Layer 11 of a small transformer language model trained on English Wikipedia (15 layers, counted from 0, width 128).
A neuron adds its activation times its output weights to the MLP's output. To switch it off is to set its activation to zero at one token and run the rest of the model.
A neuron's activation on a vector x is GELU(weights . x), where the dot is the dot product.

Input weights of the MLP neurons that the questions are about. A number n stands for (n - 500) times 0.0012.
n19: 606 517 799 437 613 482 269 513 554 219 537 456 522 430 479 567 430 587 382 756 705 676 478 482 394 328 329 419 492 132 578 585 500 627 416 718 370 766 531 496 252 435 551 384 576 433 787 580 500 355 404 400 579 664 199 436 249 599 441 291 752 572 588 513 564 488 568 276 530 597 413 631 531 438 265 381 565 504 572 829 320 650 299 536 491 530 629 324 722 698 557 549 155 381 670 691 385 575 407 524 590 541 457 819 330 270 595 661 203 380 517 471 366 684 422 529 341 513 626 329 451 651 448 429 623 651 541 517
n111: 668 299 656 686 526 528 816 348 584 412 463 468 276 489 517 453 553 405 637 630 445 465 768 569 551 412 447 486 493 421 489 328 564 553 415 489 653 511 532 394 261 601 535 458 531 180 715 522 434 344 514 426 446 411 465 548 361 404 659 392 568 359 542 240 376 523 614 599 452 343 514 600 374 640 420 541 757 514 534 432 483 510 709 586 409 493 493 725 510 564 585 529 698 615 352 704 562 662 453 490 260 500 462 631 451 585 406 634 389 425 362 251 645 564 507 483 632 400 442 448 482 612 461 473 558 524 427 445
n172: 527 575 705 436 389 798 833 536 580 321 588 653 544 350 551 582 513 504 676 542 309 286 588 536 363 739 330 677 640 590 184 681 307 434 647 398 400 478 563 526 557 684 509 745 349 585 883 473 308 206 402 421 677 611 408 323 334 575 479 486 611 625 565 813 310 416 504 319 448 188 509 508 170 612 470 418 372 628 621 432 513 517 593 468 395 352 463 652 279 451 496 619 420 263 212 496 453 542 243 500 587 505 578 655 717 594 539 205 452 585 556 598 681 402 398 517 513 648 410 522 697 267 628 611 466 253 619 379
n238: 653 636 641 507 520 541 478 257 500 422 295 407 504 456 582 656 552 445 550 871 507 511 518 523 325 316 500 500 493 358 434 382 578 590 515 320 307 433 526 581 576 167 608 609 486 351 732 320 344 374 626 445 525 684 645 357 567 497 535 459 493 550 551 529 496 601 529 500 521 845 400 486 425 425 507 489 540 642 350 553 412 282 681 237 522 500 519 411 275 359 504 364 666 396 382 584 704 366 594 521 366 527 414 435 489 609 576 544 569 672 565 535 500 352 684 414 727 455 571 789 388 361 595 443 597 383 477 636
n285: 658 314 596 525 677 522 610 317 541 312 348 610 660 352 223 626 408 483 878 710 411 581 643 674 496 592 404 475 536 522 547 453 482 500 382 387 630 526 593 526 427 505 611 487 703 437 641 345 577 299 347 323 575 718 530 394 33 545 233 230 441 635 380 621 335 504 525 635 732 447 517 606 540 632 619 492 413 513 508 479 617 607 365 527 684 500 624 535 643 421 382 616 352 354 169 413 669 616 345 532 710 595 815 513 569 468 354 439 474 482 334 622 504 918 565 455 452 232 600 219 337 418 652 320 428 433 455 356
n333: 628 546 634 517 435 645 625 475 397 470 387 304 713 553 537 341 380 602 490 541 600 413 577 381 364 453 649 541 565 496 528 278 315 648 592 521 757 639 371 500 362 433 510 531 514 585 493 686 441 624 680 455 490 466 524 363 443 407 325 425 541 377 439 349 466 457 397 517 480 567 676 520 583 496 607 435 700 575 428 490 466 389 588 482 247 666 704 188 665 713 426 511 321 338 380 728 387 708 529 471 514 405 658 688 447 321 393 580 548 632 514 490 525 539 521 520 390 599 571 424 368 632 265 432 688 463 384 466
n344: 415 310 390 599 349 418 459 491 399 494 426 475 630 547 361 419 642 497 585 398 537 411 463 574 488 503 443 567 503 599 413 445 487 512 591 662 503 605 475 562 528 437 427 327 497 434 457 506 370 469 306 494 607 443 460 354 557 509 581 637 485 777 486 519 540 527 518 552 339 513 419 426 717 418 764 621 204 419 606 609 380 352 513 548 583 648 659 342 621 468 453 645 588 762 610 366 576 467 656 552 589 324 488 419 547 596 672 506 438 481 540 575 538 444 353 433 661 560 518 506 310 404 410 356 482 554 451 543
n452: 487 442 584 536 465 567 551 563 567 640 508 318 801 463 625 710 605 521 480 697 459 602 521 474 427 448 496 601 302 508 380 415 525 621 555 488 659 716 547 438 598 619 756 595 621 568 537 555 516 291 483 314 246 488 525 480 432 347 612 322 717 715 454 417 565 425 329 548 504 567 408 457 415 378 504 403 546 653 605 665 396 676 592 466 471 361 223 592 320 370 437 367 675 531 558 467 212 615 242 399 508 817 651 384 650 161 160 508 205 441 646 311 734 358 562 402 609 715 576 418 382 273 263 400 739 520 651 464
n466: 418 520 610 376 811 683 516 581 397 298 527 479 584 419 621 533 508 786 523 360 472 476 290 255 422 710 594 665 233 829 392 413 570 246 545 367 379 426 529 560 567 479 630 540 480 379 560 619 460 256 451 556 288 710 572 421 345 607 597 310 629 630 648 625 291 496 591 539 543 500 423 565 455 574 433 512 206 578 496 594 554 544 678 331 404 536 526 349 553 565 577 517 403 559 443 593 598 465 426 331 735 724 492 496 213 624 576 210 257 800 666 714 425 443 625 417 463 418 500 647 619 628 371 539 433 368 508 457
n473: 259 576 714 500 425 414 569 402 544 373 540 452 521 474 677 601 539 657 669 487 437 542 385 526 582 619 285 869 647 513 513 459 509 512 659 866 583 409 218 721 504 505 629 424 496 603 458 396 504 414 509 297 532 594 475 421 492 376 769 509 484 488 715 606 355 528 458 330 301 242 210 624 509 189 671 678 751 447 554 570 512 655 530 179 353 588 554 362 316 595 504 469 351 866 372 381 284 516 569 448 525 678 521 614 474 571 433 237 592 517 529 488 448 675 572 360 423 31 361 571 552 614 364 688 558 480 526 392
n488: 571 255 422 475 598 404 500 368 493 443 593 515 409 434 635 504 242 346 667 600 572 413 540 357 628 504 463 611 616 280 427 457 444 593 700 460 360 388 429 639 320 441 504 359 432 387 309 575 536 485 588 449 462 496 305 525 616 320 563 167 525 468 513 599 429 244 489 575 464 600 680 662 403 459 622 607 679 606 571 457 426 359 570 223 370 417 310 537 648 315 415 647 577 696 581 639 439 451 716 490 522 577 644 549 441 507 482 522 482 832 600 366 421 592 489 617 693 448 440 370 652 391 778 634 546 447 637 571

Output weights of the MLP neurons that the questions are about. A number n stands for (n - 500) times 0.00057.
n19: 546 435 436 395 360 527 469 447 493 497 509 469 481 517 503 463 558 583 628 399 355 448 261 548 453 317 573 495 645 343 428 533 408 498 378 528 441 500 519 538 570 544 599 550 513 459 486 631 600 642 436 502 547 442 475 690 537 465 566 493 505 543 443 503 421 468 495 545 452 482 552 431 639 659 473 533 425 363 477 454 515 468 526 587 550 520 541 554 536 480 521 591 643 504 582 570 531 467 578 470 351 575 303 571 530 437 522 561 579 584 394 578 474 479 478 363 560 419 516 422 664 386 524 452 635 583 497 368
n111: 358 462 498 500 431 554 508 563 406 530 448 574 535 558 545 603 463 462 391 485 605 507 416 542 515 641 396 606 396 589 490 395 488 564 569 514 325 481 540 586 486 405 502 429 561 511 568 478 554 551 571 446 478 578 518 462 452 698 597 496 337 429 498 461 459 498 496 564 578 594 384 492 470 455 578 510 632 529 564 521 351 453 448 504 494 463 538 486 513 534 427 561 467 461 620 547 494 461 530 481 574 554 549 504 448 427 468 451 460 488 575 429 427 351 457 515 569 425 549 513 442 651 445 507 483 488 590 346
n172: 391 534 472 576 461 505 500 530 540 510 461 469 523 510 580 396 606 351 352 450 566 480 478 553 394 554 651 507 398 552 521 594 509 500 498 387 650 439 577 589 479 480 485 414 507 410 342 437 385 271 438 392 418 490 579 529 537 420 542 603 498 586 539 315 609 550 551 505 577 623 618 500 417 446 483 507 528 565 549 515 406 511 674 570 365 473 552 507 490 515 530 401 570 410 684 549 502 400 488 514 463 460 370 637 498 588 529 589 485 554 523 509 576 572 469 384 474 551 440 524 669 453 471 631 476 311 565 476
n238: 524 484 482 304 496 483 358 540 460 586 491 465 561 601 487 445 483 535 410 504 514 551 589 453 539 538 446 461 330 562 599 600 570 614 526 544 478 491 526 593 519 496 534 445 585 558 398 510 609 525 467 439 480 515 349 577 566 413 496 605 494 502 525 577 482 518 433 510 486 395 529 438 493 543 492 465 393 322 537 493 444 608 486 693 486 367 476 486 552 565 544 531 525 546 475 414 435 458 566 454 523 494 555 521 449 494 330 488 530 461 519 492 545 596 550 448 437 421 405 514 568 582 476 564 463 480 500 494
n285: 493 597 425 534 510 592 439 611 493 574 603 496 388 619 555 627 449 449 600 581 407 427 347 554 313 477 463 542 503 428 502 608 453 311 461 503 358 562 452 533 491 509 433 507 551 365 362 514 349 505 559 514 566 295 507 561 536 454 433 554 571 538 605 641 447 722 642 510 542 502 563 595 451 516 502 533 542 492 509 541 513 513 403 486 457 498 473 548 548 447 591 536 585 646 586 450 465 399 663 546 440 495 548 537 397 403 421 433 540 406 411 337 570 444 436 489 535 580 466 459 603 475 422 495 563 480 428 461
n333: 483 517 485 390 478 511 505 503 527 648 516 512 574 514 417 492 497 486 480 553 523 387 484 515 460 475 429 518 607 577 567 490 453 531 603 413 520 437 560 581 576 582 472 528 506 583 548 494 455 465 500 456 585 549 444 424 483 461 527 382 407 536 508 505 471 454 493 559 350 534 576 342 469 469 483 511 450 532 473 536 515 596 506 580 508 483 449 542 562 698 525 500 519 485 513 497 539 542 500 529 513 477 485 455 442 502 413 465 493 476 494 541 401 416 482 483 451 474 517 528 567 559 510 550 422 426 464 518
n344: 578 516 509 447 557 503 460 512 568 629 565 503 425 485 571 568 438 444 440 504 505 524 455 383 445 539 504 564 515 572 556 547 587 486 520 351 534 518 605 456 570 513 475 507 409 527 422 578 588 488 582 363 535 496 597 572 498 512 539 489 496 387 467 490 450 461 487 553 543 507 419 505 382 525 511 441 504 632 437 436 455 500 397 449 437 461 406 504 507 500 490 509 458 441 456 605 498 409 441 472 446 590 559 475 462 481 458 546 592 414 517 464 407 452 577 521 543 442 526 426 634 545 548 561 530 497 543 489
n452: 496 528 485 551 544 600 521 510 556 363 559 538 535 509 681 504 418 425 496 471 485 527 476 491 458 329 642 473 159 443 483 592 521 433 581 489 502 527 588 559 466 555 617 405 520 535 474 580 469 560 447 408 440 502 466 481 496 429 520 513 392 575 500 574 590 431 376 455 558 498 353 551 468 425 638 608 549 543 370 626 445 522 464 433 470 440 613 617 504 509 492 465 550 498 456 519 538 404 550 515 500 466 572 565 472 488 437 487 539 427 725 406 549 487 542 537 521 483 541 549 469 523 479 450 424 514 466 331
n466: 510 575 529 512 502 547 453 555 618 581 500 548 478 496 582 393 375 319 646 543 485 554 535 467 429 518 517 451 244 413 480 631 504 480 382 553 527 517 396 482 415 540 575 410 547 338 488 542 614 468 469 483 506 515 543 463 630 472 627 414 558 477 426 422 591 457 483 448 459 521 547 552 421 563 572 467 601 407 407 569 382 588 601 440 428 532 598 571 439 504 434 509 530 494 512 484 596 486 487 488 560 456 365 512 490 568 567 530 535 488 492 577 463 430 531 462 494 559 516 571 418 394 416 522 463 521 552 555
n473: 566 570 619 479 379 500 544 387 511 405 475 518 551 455 507 550 483 494 555 513 579 518 548 398 687 505 505 446 537 541 492 600 476 487 446 977 558 462 443 512 472 530 454 500 566 447 410 529 536 511 524 551 642 498 482 382 467 551 585 470 524 543 548 590 487 574 627 475 511 376 485 602 346 436 464 381 600 365 451 522 451 544 498 480 533 509 498 464 491 470 506 475 496 567 404 458 496 568 547 573 519 457 404 472 492 391 454 511 456 419 508 435 487 550 512 513 535 519 418 429 442 422 500 404 517 584 461 444
n488: 516 492 522 554 600 539 536 434 308 557 554 479 431 454 384 599 646 553 482 456 518 468 415 548 495 430 506 588 605 445 580 459 546 421 457 481 516 524 437 519 476 397 471 626 544 455 449 368 552 366 578 401 500 483 492 468 465 427 510 473 581 424 568 605 554 487 567 513 498 449 532 449 401 466 442 468 477 555 532 361 536 410 488 559 607 538 561 593 537 451 535 454 484 525 431 486 458 439 510 575 447 522 572 500 483 339 512 563 561 498 457 546 416 633 506 435 506 428 506 645 542 451 504 500 462 646 585 462

Each question names a token from some text and the token that comes next. It shows the vector x that enters the MLP there. A number n stands for (n - 500) times 0.015.

Then comes g, the gradient of the next token's log-probability with respect to the MLP's output, scaled to length 1. A neuron's effect is roughly proportional to its activation times (output weights . g). A number n stands for (n - 500) times 0.00073.

"\"", then " by"
x: 440 396 643 474 385 579 568 458 481 442 455 540 476 563 499 579 576 503 345 493 531 307 429 577 700 528 534 532 301 572 483 529 625 608 512 496 507 509 438 514 508 412 458 494 568 658 435 442 551 562 390 497 544 333 572 540 579 439 338 501 418 539 454 589 635 654 658 561 506 431 532 411 489 499 489 525 427 544 540 493 584 468 470 430 439 565 570 442 488 419 493 507 454 496 641 485 606 429 478 520 533 502 474 387 478 455 613 435 559 591 429 502 542 520 536 510 508 451 578 448 398 529 518 406 499 409 497 422
g: 505 543 558 430 599 364 374 324 452 507 600 618 562 556 424 504 624 559 571 556 652 358 577 478 541 425 426 603 432 493 317 754 492 530 602 378 554 586 815 334 404 440 481 417 427 513 612 497 647 723 407 470 407 465 612 730 547 441 609 668 670 554 464 610 434 332 432 635 470 269 558 418 602 683 423 363 285 360 351 307 449 298 535 464 522 557 477 576 456 518 367 418 437 305 403 299 497 742 341 691 348 659 567 578 407 403 563 624 535 388 524 508 282 431 532 578 648 650 296 622 488 342 686 420 583 278 803 589
Switching off which neuron hurts the next token most? n344

"eat", then "on"
x: 575 410 453 443 448 563 598 471 530 395 532 486 529 589 648 589 418 403 302 508 538 392 506 582 659 482 635 485 387 610 670 560 424 591 368 508 547 476 456 445 484 400 570 459 536 670 439 517 600 385 419 592 375 405 510 605 603 431 420 446 574 409 506 526 611 500 471 525 598 497 509 499 546 482 484 515 515 394 548 485 545 494 407 370 445 486 472 485 480 378 397 486 455 461 608 579 565 584 461 523 475 454 479 446 414 351 501 505 603 567 447 465 452 474 525 630 572 547 520 448 637 542 547 544 437 502 486 504
g: 570 428 496 339 662 517 603 327 698 340 513 441 695 514 436 483 562 578 514 446 696 582 432 475 386 327 544 467 650 451 464 465 429 350 472 540 385 437 341 629 391 462 404 639 605 702 607 436 409 240 725 472 445 494 559 467 565 265 659 445 361 549 491 429 606 599 417 388 418 448 573 552 294 503 652 598 746 536 486 447 481 448 508 454 558 408 387 583 465 480 304 723 511 644 345 676 496 277 763 674 301 708 646 321 565 370 399 465 581 515 794 422 332 694 494 420 478 655 546 509 463 620 444 389 326 440 366 780
Switching off which neuron hurts the next token most? n488

" sp", then "ons"
x: 435 563 541 554 525 549 504 418 502 364 479 510 467 527 453 523 528 473 391 558 558 465 473 587 592 471 636 543 426 585 468 571 586 536 394 656 459 479 451 544 563 416 510 422 571 659 304 364 566 487 446 534 568 471 558 565 499 451 259 469 538 459 528 527 631 662 599 514 576 579 491 520 405 613 502 550 520 432 542 444 596 540 364 387 513 611 572 461 477 428 423 487 409 500 564 464 507 452 488 470 445 445 413 387 469 362 558 476 539 508 410 531 403 582 598 529 378 394 566 583 517 539 439 451 487 528 441 622
g: 503 310 424 463 355 497 306 512 459 659 544 721 559 651 383 780 367 408 413 537 458 646 421 389 414 430 586 434 502 441 565 587 347 290 755 319 339 396 459 280 461 487 425 440 663 677 483 459 441 422 631 473 514 525 440 463 646 407 674 564 512 518 351 723 525 647 589 446 409 627 539 453 289 511 485 516 529 561 410 523 458 457 663 474 676 426 261 728 189 557 334 706 617 602 259 754 490 401 671 547 373 633 719 457 490 361 569 457 656 600 642 614 401 634 448 529 519 489 571 531 581 427 323 317 425 509 461 625
Switching off which neuron hurts the next token most? n285

"-", then "ann"
x: 609 520 508 345 517 511 564 477 520 384 510 444 550 493 526 463 556 593 332 547 573 365 506 622 587 445 603 562 344 527 547 569 625 516 430 517 556 506 440 531 491 476 605 541 456 575 468 464 537 368 400 577 434 439 601 567 533 402 329 463 521 524 569 655 567 603 525 447 566 455 505 571 562 527 465 398 606 396 607 393 479 586 385 530 599 423 415 462 495 505 521 401 522 463 598 554 566 471 349 498 513 435 444 314 457 490 580 524 474 541 456 529 439 571 545 503 472 429 525 559 471 495 556 366 390 464 628 406
g: 409 524 743 382 542 399 731 331 282 515 320 376 379 418 574 332 251 447 657 535 744 502 436 573 694 390 263 750 645 651 555 484 467 650 380 735 299 237 491 678 683 348 344 456 537 524 493 606 653 547 468 434 617 468 488 569 436 353 569 412 335 550 498 503 466 518 371 445 406 509 318 599 470 615 430 737 593 326 441 601 594 475 550 549 400 391 618 395 412 508 390 497 489 769 467 392 368 414 759 465 518 521 512 622 395 365 448 449 499 595 651 630 592 588 444 320 671 497 596 610 404 632 423 373 544 532 597 560
Which neuron, switched off, raises the next token's probability most? n285

"in", then "os"
x: 502 390 451 475 344 487 623 415 574 435 499 601 457 633 600 530 557 527 429 526 405 351 479 524 597 541 507 608 282 646 645 464 645 501 430 554 477 500 517 435 409 520 522 562 462 678 544 530 539 545 437 627 525 326 505 598 496 502 508 484 496 556 446 583 494 526 502 491 655 551 523 520 424 510 432 478 581 469 564 367 607 601 474 522 405 468 528 499 508 433 516 477 419 466 459 548 561 428 435 494 437 401 482 471 446 244 493 503 485 509 419 413 485 508 578 647 488 502 529 518 518 558 505 474 508 496 414 450
g: 461 552 515 502 557 601 568 359 419 411 341 609 594 463 561 631 550 679 618 446 374 490 412 382 542 130 378 396 465 277 550 510 568 445 270 685 228 371 424 579 617 499 608 305 566 566 315 574 610 563 316 427 441 486 721 751 631 570 540 257 693 623 509 579 424 568 327 325 619 378 582 725 516 519 479 685 604 321 486 486 627 333 509 467 293 499 640 397 415 400 454 625 487 596 583 355 734 463 607 629 329 583 281 470 494 571 648 641 679 351 633 542 393 522 596 563 560 462 571 645 404 508 410 338 558 445 476 487
Which neuron, switched off, raises the next token's probability most? n111

"on", then " films"
x: 555 349 389 468 380 448 678 457 645 477 513 443 505 501 494 603 458 536 415 543 460 392 578 550 635 493 587 465 327 576 511 525 524 516 390 528 525 404 444 462 483 404 530 536 407 586 572 493 585 486 435 536 418 408 565 625 452 491 409 522 560 398 417 490 464 606 603 493 665 450 454 530 492 456 464 490 545 391 547 368 522 565 478 597 423 460 546 434 518 470 513 473 446 546 519 524 566 492 374 548 495 448 500 425 500 301 631 448 579 426 450 516 547 456 582 724 451 554 500 527 605 566 608 494 482 486 568 489
g: 381 341 769 482 435 478 504 637 504 300 584 606 397 501 503 469 405 597 432 549 570 759 407 498 416 559 571 523 422 514 631 512 470 391 746 402 360 457 569 426 679 261 601 484 508 570 342 284 514 547 872 317 261 451 345 580 430 547 409 575 312 455 311 594 374 340 558 316 381 666 599 563 420 292 518 492 396 560 455 703 609 546 580 330 626 620 584 395 503 476 534 370 643 418 720 556 638 449 580 377 456 598 507 513 479 346 612 538 517 471 571 509 645 621 699 462 752 497 519 544 246 546 539 277 623 495 615 293
Switching off which neuron hurts the next token most? n111

" in", then " media"
x: 482 466 511 506 451 470 613 448 558 408 436 477 457 486 519 514 630 550 394 506 563 453 357 475 655 516 538 425 150 530 509 514 565 543 446 481 509 566 514 527 578 450 574 426 462 581 439 489 612 448 353 556 512 379 655 542 588 481 326 449 550 478 542 500 550 630 565 481 600 500 555 604 471 460 615 360 540 514 486 373 549 556 390 540 587 590 494 552 402 363 529 438 463 435 575 458 545 500 546 475 575 427 464 455 532 491 547 448 499 531 544 489 478 596 509 445 471 383 581 541 499 492 537 473 434 506 512 498
g: 539 405 516 550 513 489 489 674 606 243 650 583 473 449 613 440 327 538 453 435 587 672 541 516 188 286 469 660 274 359 552 705 522 550 542 490 509 612 489 445 418 438 598 667 562 423 604 541 519 485 654 297 588 376 271 532 519 499 609 755 462 559 369 532 504 344 432 322 360 380 530 521 704 533 537 239 476 518 458 498 561 291 381 429 410 506 405 568 481 558 682 312 571 394 343 571 710 320 512 486 398 836 351 406 781 539 647 592 433 671 698 550 663 352 386 466 645 510 606 550 446 597 351 508 645 388 507 402
Switching off which neuron hurts the next token most? n466

"ust", then "er"
x: 560 482 368 396 498 498 504 533 601 363 505 427 511 530 576 522 428 448 372 456 472 319 478 646 696 543 534 543 346 545 568 615 574 586 480 421 564 481 417 510 450 473 498 506 608 573 535 499 551 600 416 503 545 377 584 511 609 421 519 399 528 578 534 467 577 510 437 489 663 534 614 579 518 443 497 568 587 404 647 351 559 493 347 469 409 518 454 524 441 474 519 431 448 493 508 562 479 481 447 499 464 554 381 508 450 391 562 556 537 596 468 455 392 442 552 637 538 436 453 492 519 502 591 488 371 524 418 543
g: 729 484 502 367 611 492 675 492 145 399 570 481 433 586 448 473 573 539 560 587 311 420 644 484 305 402 561 535 404 378 450 538 530 676 512 484 643 415 283 451 626 574 390 554 298 470 527 582 490 760 403 686 473 491 393 553 431 390 549 510 518 489 444 564 417 589 518 585 453 724 557 704 570 482 485 340 470 637 450 304 501 602 453 318 546 483 651 731 375 384 572 556 385 704 316 602 596 502 613 485 357 341 673 540 513 521 623 462 806 654 628 353 209 326 710 372 647 333 529 465 537 579 333 546 413 347 517 266
Switching off which neuron hurts the next token most? n488

"im", then " to"
x: 442 587 479 482 429 534 488 508 454 416 501 493 536 445 505 480 579 540 354 507 417 421 464 450 658 483 585 507 371 573 550 586 507 558 527 476 472 408 575 465 567 483 503 640 469 540 402 471 489 452 322 518 553 386 561 543 606 509 382 541 594 557 439 665 509 478 516 481 599 457 513 543 553 459 526 499 600 446 536 292 636 614 391 534 447 505 394 518 420 468 601 484 540 585 585 484 571 397 436 475 588 407 471 400 330 407 573 489 460 573 510 428 469 526 505 676 527 480 553 498 631 551 514 360 347 565 475 522
g: 388 398 321 319 685 425 544 523 425 229 446 581 551 390 537 537 539 455 494 441 318 394 532 459 441 367 238 455 549 386 690 500 366 618 433 582 314 713 653 393 433 666 548 668 546 426 667 565 323 578 584 633 521 726 360 465 643 491 836 457 736 456 681 601 556 569 776 481 420 538 523 332 601 553 468 522 290 427 142 578 453 382 501 559 549 717 496 602 525 523 583 397 700 462 364 404 481 503 523 538 715 447 302 429 497 397 479 553 628 489 411 418 197 594 422 476 683 492 535 524 481 425 603 377 495 539 586 535
Which two neurons, each switched off alone, lower its probability most, in order? n466, n172

" each", then " had"
x: 518 476 540 508 549 546 587 379 553 437 488 479 537 545 529 468 558 482 378 536 498 496 435 517 594 505 740 505 158 502 448 622 543 541 434 510 564 542 458 482 570 440 488 573 575 625 500 493 497 484 465 571 441 421 544 525 578 412 487 499 531 457 446 527 589 494 617 470 552 560 523 541 432 423 487 534 506 534 590 386 587 539 366 372 450 551 519 510 427 449 394 481 621 510 453 588 619 423 495 491 520 389 294 384 502 435 546 450 474 478 486 487 674 452 560 532 435 541 559 441 543 453 578 505 488 420 423 529
g: 477 499 475 390 465 435 454 444 370 680 383 579 560 744 577 525 577 316 469 530 568 455 735 649 490 722 355 325 520 787 562 598 497 540 316 386 506 703 560 542 291 392 303 703 583 652 574 600 576 437 606 499 504 556 642 496 496 277 234 607 414 473 533 615 443 574 619 515 517 404 388 569 410 362 494 587 420 431 478 562 540 329 319 653 456 377 679 359 576 546 615 638 588 655 496 717 222 476 353 209 790 411 657 459 390 533 484 331 406 606 387 546 505 502 555 497 266 467 412 427 482 575 439 507 397 707 340 522
Switching off which neuron hurts the next token most? n238

"ail", then "le"
x: 564 462 464 350 446 477 594 328 565 442 602 520 522 556 532 488 524 540 466 468 458 387 488 622 641 503 683 517 294 615 457 614 583 607 401 543 544 494 451 453 430 509 533 589 514 480 521 534 563 470 476 538 437 394 540 513 488 418 481 587 602 427 471 518 569 602 484 459 644 482 462 583 566 468 554 526 579 351 412 348 550 571 586 480 429 406 468 502 464 487 514 352 474 448 571 500 587 457 504 516 524 438 427 392 450 377 478 491 613 484 457 476 487 469 643 666 492 484 530 436 576 534 551 413 362 459 516 509
g: 730 654 390 516 546 369 316 466 559 290 484 653 458 509 457 228 419 487 622 485 531 625 384 781 621 393 576 478 810 453 499 500 643 498 501 525 471 704 195 536 597 471 527 402 437 571 380 505 418 326 599 502 587 645 648 531 534 630 631 370 594 718 482 519 482 490 519 283 678 535 603 726 531 470 562 755 570 383 381 582 549 616 337 541 512 547 658 260 477 490 283 652 402 349 556 563 521 446 391 680 453 523 461 425 531 637 448 507 486 299 379 405 232 658 359 485 566 507 393 373 635 493 357 296 418 563 320 424
Which neuron, switched off, raises the next token's probability most? n111

" Fred", then " G"
x: 450 432 458 495 457 480 596 554 536 379 423 461 437 524 532 490 607 470 457 526 533 460 542 615 739 462 655 490 249 549 424 564 528 632 498 514 564 500 485 629 568 489 465 422 577 537 536 521 487 586 406 578 575 417 495 534 570 380 394 518 655 511 518 522 571 537 506 423 568 566 564 481 476 588 518 521 565 395 543 496 537 472 342 425 434 529 593 420 367 388 449 526 463 516 582 597 563 478 304 534 438 457 451 443 456 395 541 448 633 582 431 411 468 543 556 521 491 441 530 462 572 455 522 460 430 459 442 491
g: 314 424 522 469 498 381 597 660 726 490 444 516 570 476 497 566 560 492 362 547 611 730 540 466 479 479 398 567 294 378 443 474 394 476 420 315 471 542 763 417 361 443 609 518 578 495 614 430 501 280 473 359 508 490 492 384 559 576 559 618 429 490 583 249 484 512 647 599 449 359 542 56 456 729 524 505 654 677 497 596 406 496 654 513 393 398 381 596 680 710 484 259 688 357 577 545 255 429 333 448 458 504 509 483 376 479 417 543 228 545 500 624 765 413 437 636 504 741 641 513 562 282 684 538 494 597 595 677
Switching off which neuron hurts the next token most? n473

" C", then "ond"
x: 554 466 547 363 434 532 624 545 545 395 537 420 428 508 624 556 449 531 454 599 497 500 413 472 732 491 592 509 315 509 489 559 546 577 556 631 523 473 477 504 543 461 610 510 507 564 397 435 531 485 477 605 519 354 517 627 669 414 389 467 589 557 489 594 571 513 507 384 465 462 433 540 400 393 461 549 586 482 482 438 587 637 400 409 393 529 478 443 439 369 470 483 544 612 517 448 509 498 453 571 431 415 386 402 560 453 683 490 465 482 519 442 524 594 479 430 542 512 589 535 446 473 518 481 404 538 485 465
g: 483 361 467 512 530 569 466 433 253 409 518 420 601 322 440 602 596 586 454 508 619 490 593 529 581 566 336 441 616 326 690 320 339 517 561 508 475 285 542 575 650 643 619 569 681 479 407 504 666 403 563 514 467 566 436 182 474 310 617 725 421 550 279 352 691 658 490 364 547 554 611 633 406 558 717 799 605 557 346 445 362 275 592 413 594 524 186 391 370 451 533 340 339 499 355 522 509 706 823 397 461 610 601 448 394 398 421 461 583 483 559 423 426 502 476 618 490 546 603 727 606 432 436 675 428 536 386 593
Which two neurons, each switched off alone, lower its probability most, in order? n473, n488

"p", then "est"
x: 529 497 464 376 419 394 513 390 600 353 504 588 570 509 619 622 477 550 454 579 467 381 629 611 660 577 457 468 419 553 605 641 566 480 380 454 602 444 453 431 502 460 547 503 556 571 421 458 605 466 374 537 576 425 573 568 410 495 365 464 588 384 458 524 574 628 560 555 637 487 504 579 501 505 486 501 602 343 575 477 562 545 434 430 349 516 484 455 400 613 478 408 399 539 575 609 554 481 499 446 480 503 451 444 417 423 557 490 557 500 419 467 425 496 546 549 525 483 565 414 490 512 470 469 489 392 533 536
g: 472 394 443 375 499 486 726 374 463 378 575 366 575 591 475 519 441 419 518 591 648 446 261 286 451 583 642 385 562 462 474 405 342 437 525 592 614 333 597 523 471 619 482 520 651 617 369 237 279 413 593 640 585 412 400 643 293 652 624 509 529 624 367 461 400 518 500 679 695 772 702 571 381 566 386 392 367 674 691 250 669 416 554 442 539 415 521 503 463 488 639 396 307 713 402 509 436 440 438 644 548 536 555 436 717 538 654 405 585 695 562 565 347 417 257 167 676 461 577 357 496 414 605 494 455 596 596 566
Switching off which neuron hurts the next token most? n19

" D", then "am"
x: 482 481 471 373 495 626 562 516 519 345 529 461 470 560 662 551 438 442 414 425 541 427 529 549 733 518 643 528 346 637 527 594 523 557 537 692 519 367 406 551 564 506 500 491 441 572 504 531 413 432 383 541 553 418 560 569 575 389 404 518 598 549 532 571 497 567 513 524 600 485 409 541 385 521 447 502 569 431 433 432 590 587 428 428 422 566 480 397 353 402 497 547 467 488 566 537 580 440 374 560 492 519 443 435 501 396 653 567 514 523 428 468 513 527 461 413 488 443 557 446 507 552 566 476 441 463 497 500
g: 399 440 27 475 543 593 719 204 359 459 383 506 429 532 510 690 415 706 471 502 557 468 603 597 399 574 661 418 411 335 488 239 619 456 562 681 478 378 439 536 703 534 521 480 415 406 515 493 516 636 604 485 686 427 521 670 550 476 603 496 336 603 616 655 545 437 509 298 540 587 371 457 762 563 467 424 619 443 695 348 680 319 663 456 663 551 214 632 534 277 527 599 416 422 563 483 375 483 663 668 468 314 583 507 491 593 516 476 724 535 360 558 528 531 441 583 561 361 427 395 575 402 512 454 560 322 337 424
Which neuron, switched off, raises the next token's probability most? n466

" det", then "ached"
x: 446 450 528 427 472 519 557 398 561 370 410 521 485 532 468 598 539 508 406 519 564 346 427 506 553 416 580 530 447 531 413 507 560 555 465 610 511 499 522 561 580 478 551 452 530 540 442 492 577 463 495 486 527 439 522 568 645 463 344 373 627 534 566 576 633 548 620 492 576 560 610 500 474 443 530 425 570 326 588 257 598 410 311 478 549 701 408 487 426 368 465 473 442 518 574 547 502 507 491 492 560 503 408 480 460 357 563 496 603 501 490 427 494 586 490 590 419 551 561 488 539 466 510 420 425 476 514 571
g: 484 513 490 841 463 636 487 496 301 560 349 475 527 557 437 582 149 531 363 558 556 549 455 518 559 301 772 460 461 673 527 406 591 377 630 329 466 625 550 527 544 331 363 704 662 417 646 367 659 504 455 590 345 567 613 460 446 465 469 685 404 329 545 521 349 519 514 688 635 471 603 581 405 441 451 434 306 508 652 500 504 648 515 644 572 578 368 577 552 544 445 492 563 333 745 324 387 752 621 579 639 341 482 632 428 506 400 511 543 504 351 340 395 439 386 535 581 559 370 456 301 365 242 730 271 478 694 501
Which neuron, switched off, raises the next token's probability most? n19